Layer 2 of a small transformer language model trained on English Wikipedia (11 layers, counted from 0, width 96). Numbers have three digits each and are written without spaces.
Take only the direct path to the model's output, skipping the later layers: a vector added to the residual stream pushes a token's score in proportion to its dot product with that token's output vector.

Output vectors of the tokens that the questions are about. A number n stands for (n - 500) times 0.0024.
"'s": 619848414383432643283534512507585533271483334257373418638617522518595621485512584713638430709504786555500275504469281606422380355607373719449545464530528443508531572318613545563459612449467366465509302296459510409490492461655578500407522460611337630526455549545661422568452362628619576650
"olog": 463621512314568455277542181100658725718183567553221430621765736287401312646350853637435434492442596611472297612287411601513552590509581505517417421641526412572355409300463659369410440393500286550472500266486487269709630211419635242338486459383553279676484605481362562522349798533357276300
"nt": 682574588521564473371474314355663551491908265500541281575536436366491313496669556304532627808518756500516480576617630591620664257424285424576348451445673616145190504645597487516505517421220336588344370169305478241362407354654577483388585237496480167700541476271467660333407401605421228616
"ased": 443542516555399536380682554320739377267595521597307307437634766414464377447464576284614527604405702234266471699314488418578343775464475486706134350798553609438175458419364633612354735623407424479207348225349460471372850396422644513591586592459748329352430471326485425309595424399352344235
"eat": 503528524639335601549441288443563504402526515305464575730540424413411447568507712282668523322600477408497430690483679537418612693663339422758598521648733524197423689301398481462493630369604431515249426410214372300740902481517458730469471606424552340529419636566494411351461488562411335416
"==": 375643461198552485571698600485688622301528548531408486581570560591489418594474454694411372410351670617337421533573488469566715411485333640372312406517472526291360463541302803519391521525256543586300337512496362320483580363628546551559504607284523604432361457286440580570573833531436485559
"ons": 513510441535419514522699434471641471472602566330360397721532601201775618430426769598454514500039691672613407537586400345433667538806531600727413504536595605586129642218593477323423289769596398506412568438349373636560684336697513562284382140563639489199385575240450603487636667550145638703
"ished": 728525206549534658489736380460662599413550290536308205526489711666737472556353754477294346377486509295521474719759631510642440746725174353753449280722736611522571228495388425353303427544304415509334527115341398377643643546430652657481304534509654527802483535510382622619487540672412142474
"ance": 536576292486610759608739360878780784231415268294472309569511770537815260405626555566558335650579759432363375663587453980642667527629522595622327582434419367432341509594397340526455538383551279546451379511166375293509905410644648370500771595367718347735518668532545654248460776694382615758
"ber": 698829431451264491341475556207744581465426443436520439508642287446633383443689597578286677603654479393496379552790352794504591594370514234725705540906621473564212583361633407405455318536261355477441524367401475408418639380474500528266636456504376209508359683546621425488430722646348426631
"au": 450688610541609488404640526508675541372727318360381428438559578329587427328427561466554453573417716445479378480378531572534557496568620373496253270545877674555264244381450488402403542550565358479436389535364515615478372620537572209627425440482582091604662508314549275370529625681377468827
"amp": 445441527245302646579748417544668468373471178402320115677491654576652574592530521398617594546420600437418351607359451239405696635727479537271571634409556579513349451538510646557472518714559584482290325551349485451799359431470479399565581399466517356646490638500393356309615448528348461467
"ort": 436411405253281536668468247356465574734493397374360267631393423676746576641465615309440496305656443583570482535579628429440617383547447508634366486250542521338345439303803404417500609709641426565309491400337470597686645414348546334402215444419454316354550646408409568398561706504483369568
"ates": 540505335525656739581676188169638518287546533312429182496515518471535701251542605500456380653386709351406488627565575584546576456469530580629598447600385610444451508632620797535441530571608334543330441369194470778536576489360848417262574629583472445754588869172576500525332389416159540538
" time": 569737511588461384392560370602356868427504492468314198642572662624597587319560429447607271527525488336542362610396711768256516542564357373395297136702426679363495680457600454601394284493391344671474362411336455696535721335412593520359496315496408563607492699681419562341685652559406435768
"es": 732571322612667666487694303368847628485598504443482633475457504274382589481241811675476549539530255570562486653540490614496478747573500459562537581566389456531363574649340650382505324387654397492533590496396504590472527481572476590342625682380627618339309626292601416460215383533270527566
" her": 565434578586446553264621488480486540557554237415256157679663547500712496453520537583414285563421345302527411629394539787533438507649751415540456486702500619269392647470562574537449464468508703637491297383508633297445561353484686364359568615680725543606338319294475427343404428484480319636
"ome": 642527512422638430465706233344825714588587398439329438403450428551740389303558886504461479536239589540492223500458410645517568603935500346326674331196678594259370544354361641635402743633540444563456368432505521284858525251519452397649472531382500570541365728393359660345631436440481522415
"we": 622593512289118378402638319458551636400820361265350494533714347776598291395496569436662544475272753533272216451657454639173548553698495270410426587530805717356406512265614298524579470489440375524332695346383535317504562505404790395477547527472621526375451490299344368289386590595512509451
"en": 397736606716341608480738583344863645567764734333384388397409539509424335546506656546607609427617433357441456320579488433374497588587683515754453558533493506484328382546339568521494523459589262514483492431579608414541504504530424474483566581668250417364352563374417586563478595526500595440
"ust": 577475464389376332570529509283735716451604233404551458673463538456455725351636591535430452646334433194351529512635469470535657400549546487577449654554650794514103463468570819557485371545596351572388586419453358286378509298661467626663556537328529160538615332357530321324286641418400467597
"or": 434353596317461566636615386351719511826249363533584383413461665471400605590341699586491398663645530500581447472470804563530755639367605430777358538507463484600552612302415425601411477426575279482491461469486433485522572395345585477500496482488484361419525651659483532523604551500531645440
"te": 698591602572444530256694223655670531526645417595534478434730526521799278496288606202637504523651656399557431694297703680460516454517448468660508519387832666252547644382531624641505459461378345494337420565395414228569432597551681353513504205519618635311143437568517477322450367697541470417
"ep": 600576493497466612500596318237742677530553590295670543483479614700452568552581790401493395466239446473375533544377452441525425648779666500560493565451357407593285303533292641604520653675591364556459335422431471607567457370529375413407597680580440271586503641441506320308634395488386294789
"ong": 521512479399387585544858458516602448434518367303376307528522579449645455321473629562354560609305369606342344535325563525448608601461638377712560440591716710487253440329531421267509474663567538485332440504240522228678376323698294413269666496648431597299591422480449423463716605561561406442
"ur": 500567534333476517626500496314740390634445612351375434547454444356452639349395705403429500672412338363576454469622497409552760577548580438345274638604573588637462519439726533575517853474581310511475477523539523335590461636491450407555486479387721211506543460511424350520611586587500500507
"s": 397575527539651523597648276580462440508261521325653387567487508506492733494416527496555440434496537430578466538470598301577735376641457378280644689377367483684439391581576534423595270336277315508528458563243507529410601468516670464298316496678418618390417346496377420482165476880564477318
"ian": 688471521579703609514637386458863859419329639312385490266495562440640344660430483443580629371452426357432207648654510705554593427790392611523504467553539489385431430272664614588471469483611528529470491411550516375340523466435584538472589585248306463437715594496430181596296765598440443657
"ab": 374548394588427482616830363436523575590435322481282449414573552580661608419516550220513644539447521513388429597375475580538628584363564664602434546660611455426513681276617584484430311700563287465379448698530378500461434352589581540468647707230648389617695420393447582442393421618399442722
"ount": 382669251361438508542514446419613662496430354483387231538421458378573448486403718613482452447231333361515337475489409640535638674414523408376385470371413760256292658363548764396376582687559358497316509210283345513731656490774440715545409309621460261584571465631571485437563814591536321531

Each question shows what one neuron of this layer's MLP adds at an activation of 1. A number n stands for (n - 500) times 0.001.

n47: 574432438327446548602602532583434645625439538309407551374564401510530477453468418425593519508538535547515349419559524592539398349472335415560586617389603546490526375432479343560479549534608591669528460749434508549485508444518390377512367503498534285461557532427511547347415520564448647620
Which of these tokens does it push down most? "ased"

n73: 635644438394538514530594506577526341409574454588473590542541574488513512466554433495424491414486510612605473341488496596405715462386473536438498466500524606490396477533500473460543377429439647650493480509487397588502489531603493628553462442488502556528483444605478513451638450502523456587
Pushed up most: "=="

n380: 506488337394631543542624471621345612664585588539347454484494750571526552466531635494581595569541557409472564596521508468508724686511503529521394689508474575495637517503460372366497472528634580468540562474606569544446485393613423467636649551603508257598466471486414659253541511474388621552
Which three tokens does it push up most, strongest first? "ance", "ab", "amp"

n205: 162639632543534695481356449470439480330361526514587691574552358465466362516523480652667584452710441516494574187518400621413591733458547462640462590574539398372549617466493561623420487484531504459419425377378311385447591411569582654361573425485670589697523644453457406468406602428308373510
Pushed up most: "eat"

n198: 554472550528488396482337358590368629475648420573556503409510363488753387676576619513544478576671624626332491593575300440437488506467546475618480518511359508613455512466470378443390374740624526507334471688433412597564475614521806506432465337418489364446437557364613449644569518426452469564
Which two tokens does it push up most, strongest first? "ons", "ort"

n79: 540419599448373484479356461445621394522701702665579598429583494431519575666451394373535439474385443509667521516552500500571562462465505544710552423379533516559557732540455345358603598590367431638759429436461368336569534378407747380435506344483500406616452641543430624332443474538446518387
Which two tokens does it push up most, strongest first? "nt", "te"

n210: 567666325640461412553269613506393503376454537573605619660473137533367352544283497563479452531548581533494577573395474332606463434438528598414370292453437563535353444585367549488439460386361404428738590385287684365488490604396503506441546346429433602488428435446474488378461546566559638490
Pushed up most: "s"

n193: 611620676642542512534528475469627457401645573651510434503310378566369690551500702403615744520579304597603540427434582302500368561477457397550497689599509447643476469479455599648545442462604467084426568521714654433582324411640329457422530544712611407632402647490691591474402430334690430382
Which three tokens does it push up most, strongest first? "en", "es", "ep"

n275: 537365360440524329597484353450517596394626270473500628444454448648407512577635428557574375582510498461347472489398601573318477532374610409486505500579491566495485579519513534571464617603554416535542415589505457430407416398669642613493438515526514570601497404463609409553576478414584602521
Pushed up most: "ust"

n333: 555452500288478539151425540333507658452527443432518554442441574553538630444459372578479318440459588611587572438437474403573304536606525596508426506439551559460491684669609525549588357441380339415493494456435581593553414443673281491346569420694571516418433468544697564716591443389607629306
Which two tokens does it push up most, strongest first? "'s", "ons"

n168: 539504145493387446448543506374492507351610497619534486563485568649565466542468453315611375230706651533363552728610549520680559544486654676369463632618455506647343531598411627337443549602456695573523460625514541349329330425405353287440640605174438367486469576571446538629601507398319475350
Pushed up most: "=="

n106: 536425440541548403278500629306446643527571364494657387610435360340653626579415624632539277429545617439580540682384529517526520570520623427532472411500543404451506419446623581414453440526616677487293315506432420466494482503453321497489610567587540598526405525522633368412439577395448325394
Pushed up most: " her"

n274: 550519706515531360441433536503235503630567360585535677424545374362512560509421463563428631587680343568614625456452544577568704519506613379440615668450546582500580559534416537412561527350406487754694409585446401477606558376569562488571517578430683447479509587428494429419491389296352701451
Pushed up most: "es"

n227: 622424486613338566455205248325519424467488483552394693516448436352464497377617601596480664802668467633514510493658397354459382540473478504532466479330545414516382417731391349366631452339655549436255500464701578534423403399531507432371721675674529639590552585755567476538473592601424365518
Which two tokens does it push up most, strongest first? "es", "ber"

n71: 575453351607456643427504588367454342515488400448414489586579351351493456553432584437581478363605376497400689380602545641667531592673352713567706674543477291497598455701685438472232563419519462730652336392507665387493442387634621397706263581470650404535465540503414483477470672276277579643
Which of these tokens does it push down most? "ong"

n140: 664400469365524473586629518595456434610555545402624310319429465487538462527587294297459371468570554399399562715357647519618625538676464497497344287453436536593661638397386572644652664493465475664443327561477500574567510416487708283412555404581577479457464360557567530335586578635760774392
Pushed up most: "te"

n113: 590552500585576455533701488527518437507522396363507418720397657619397654386480306585522548565583274532572601628547605579533295357641491361621433421534399451341546411542493703625778447362613682374410560500615441350487576355617402536418259630412571542625632644593446464457625318353444589368
Pushed up most: " her"

n152: 606736301328591476474650413320461503497427497472497360482587400516584610398672649362431313538494696438468596483591524450455649490587564534553456561747351431360558380307589578429682248270510663706320485570467612455450295367618476490497446637384442634545581427415517606645422522485523447507
Pushed up most: "ates"

n235: 516516491578428523490461483502537522510477469402472438509464499498540440428399534487448550505474506454500507567518446531514475522535493491492502512497516478472534490477500573608490481467549414419525483454482490450500515508404532492477521432475469472484530489557517514399452515548512530569
Which of these tokens does it push down most? "=="

n306: 412386561596528518445284591476032631402531466309504468519362670436512658461389565529375416638541669340320515600542330668438582393407327594625681411676730460379422504724433622411476449291368320667483481724452607695244488390347356465485458555515405389636465622195488372530440542591309805420
Pushed up most: "ates"

n225: 569389370474470649407289518424351500547468554493427599457472550297651519529415705510444526465531494491636544380427539423474285581494456206574640497633405331548645404349611329407641494529712736519549577487320617563469410406529270513549424604460503541577686625702441606440336525376423503293
Which of these tokens does it push down most? "=="

n23: 443576602409692327611432594461490247447457425456368614419408558294352436359529513544396471447426524418566356534455438552752519467396446510695420450655445389497617373480442751424662557654567406617320497591474478488372526568506560469569587273653376433636633617380425497669515372426624490399
Which of these tokens does it push down most? "we"

n85: 452497506604658497533483516508500518478502482387599492603456391515551490446498433519459505449534611472467512511505537487524479401544536482469500566509448527510518413424503427497508485497445520472555532408469413570475522481426538410572473531437457524470558501585517467462434439521491514495
Pushed up most: "s"

n167: 681467436565344439580591604528582469561563508406445448622578358275364629438544553432329577628477467492337489580517552523527519308421490548546593458409488522708452596642679506596538433684435541463349561426394513484518445508468562555556534468508423404375433581577607550468456469300540360464
Pushed up most: "ust"

n356: 555312516503570390539429426519491500583387503700457635436511557547599495440510505601562299515502552507601475382676596532510413576380523508542453561507438566616526587309453449377426487552560621429500532698555497475431495578479633495588593544595471459664682464542513720559463374584495685468
Pushed up most: "or"

n305: 291458609589425582450436435446470553370455534622537600419503536481549522583528471524558451554589512426382623353410433490619385476381629461445546574460456408495488502521561435547518550533460626569503588215457598412512642417374684498433490573509572545480595561630380498443413370439605595628
Which two tokens does it push up most, strongest first? "ased", " her"

n124: 743435600335341608363583468503486448718500500447389391494403591648503434361452344613569558625515593420479506637429474258643407507383663454497578596465342549579609466565459461460319491418576493525354571455586371402596297752544608405512650503571529411540640453578274336612560472369584442573
Pushed up most: "amp"

n6: 367358484430348576509513460490695330260469625365509510653410386530503509453392157606521439497578608441512476583551647634296463421411424523432611469553449280716466543529610636654367543425516568504666485586478729445695465618466474644515521550485451346478429474563541485662452390427627433497
Pushed up most: "'s"

n230: 422497482594488510684388548382342612398539286387438423508302497525607572413518422405408473475289594415621497475631401426460546458520479292455639497508537637476368457404360509432482417515424286473506637597404525570589545648523440449631173648459465524651374554425509520503525525507394417488
Pushed up most: "ished"

n110: 398646413586604395310503471638404464500332375325592446668453485572451587560541614358380343561494461458427433606432613542636488497429542356548320497608323655401705553672494464463351578352424725496432423468522500262554680421418700512577524553673558592432475547362500639493467543391512676373
Pushed up most: " her"

n249: 274635769594596546629774508393408596382444426620578663575469585545470456567411326606609444541419516520594172415586454544641467254405500736508335442339369561187500408535305266479389529369287559736586508988394434385584569386534504562738582819421368632317292642516398716591725480437325479513
Which two tokens does it push up most, strongest first? "==", "ance"

n135: 546515682415470437511503476491671325533539701589651435320500377531617386596532656469564281441494500428429418377562372514457491436730412521582433486535545542495606629470658557520509589631427509487425538592368336698384497323613518511467497486331511351314345467531491529437630494466540408456
Pushed up most: "ons"

n68: 496474625504518532786300391423473574659492493658395613668458373500371408521345777496384482569572639490500650651343372419609493381510609511403534525733630705460691405471439390482590518532661581537650436456446319559432427569457463584581677404353348556528504700722598236496619642607609674233
Which of these tokens does it push down most? " her"

n143: 612335531362448464444493644371300604579511403423464395563688551298565356607524266426733558723484557522494477687650448642408437573356569458355583487652524473562451652521339263589436362426493457588417453470433575552249397452457559529689390334475633636507335291529564418611471600515437395618
Pushed up most: " her"

n88: 468518479359476456621474516517553375468640403542441503500293637552559380300439364536629404406743470714486455243414466554508537470385388559547568508615542539553576573412445435478506494612467630552568578430445469572691632481349452606470594375505558557506475441391251553377421633559559605457
Which of these tokens does it push down most? "ep"

n123: 405484518534505436474579583459577418515543568507445484556464436568520492468600551628438461544487465495461442448562534525455500494521480445382544448516429450572476458471493449540585682549628479401500410514479557512413471546467537483603517414523549507510417464451516458599539608494509552413
Pushed up most: "ur"

n264: 492794538462482466641514384583541398468428586529457497567453461435434399456754440546607545612568529564523619446770500503457379316384375620417480406535574438484658433553326556734534423643364773652412635445497530444555483520632677652586774476576343514564453443702476242613357365716611382624
Which two tokens does it push up most, strongest first? "'s", "nt"

n196: 512522609418292573419691513681712504306720521507600662500319483616566490479425526429548565514598503550510631522652337473434511393458427257468327476735658455503542507321397584392507633440560389800565698388618693424608431408712356317300658504338565478538332573337543423630750421574447432400
Which of these tokens does it push down most? "s"

n339: 473463610413428509479530518447559486448549619486556478442628469583503523503439574539587460508603500597451548488486519485524431522503549485496565524486604499495450465629536458545512534523527465511519482507548513571427528511594490533380541377494441507543444448503498511626495555506497427492
Pushed up most: "en"

n239: 536573558509418444593341378527532543430516506553595407542651463494664497447571418392523410263686441469457434525367503595660372586437413414529466532626513640588290620524432409500372576521305497446605614563542618374239491429691279549581443515431511438343564544427592512627407451483520317416
Pushed up most: "ber"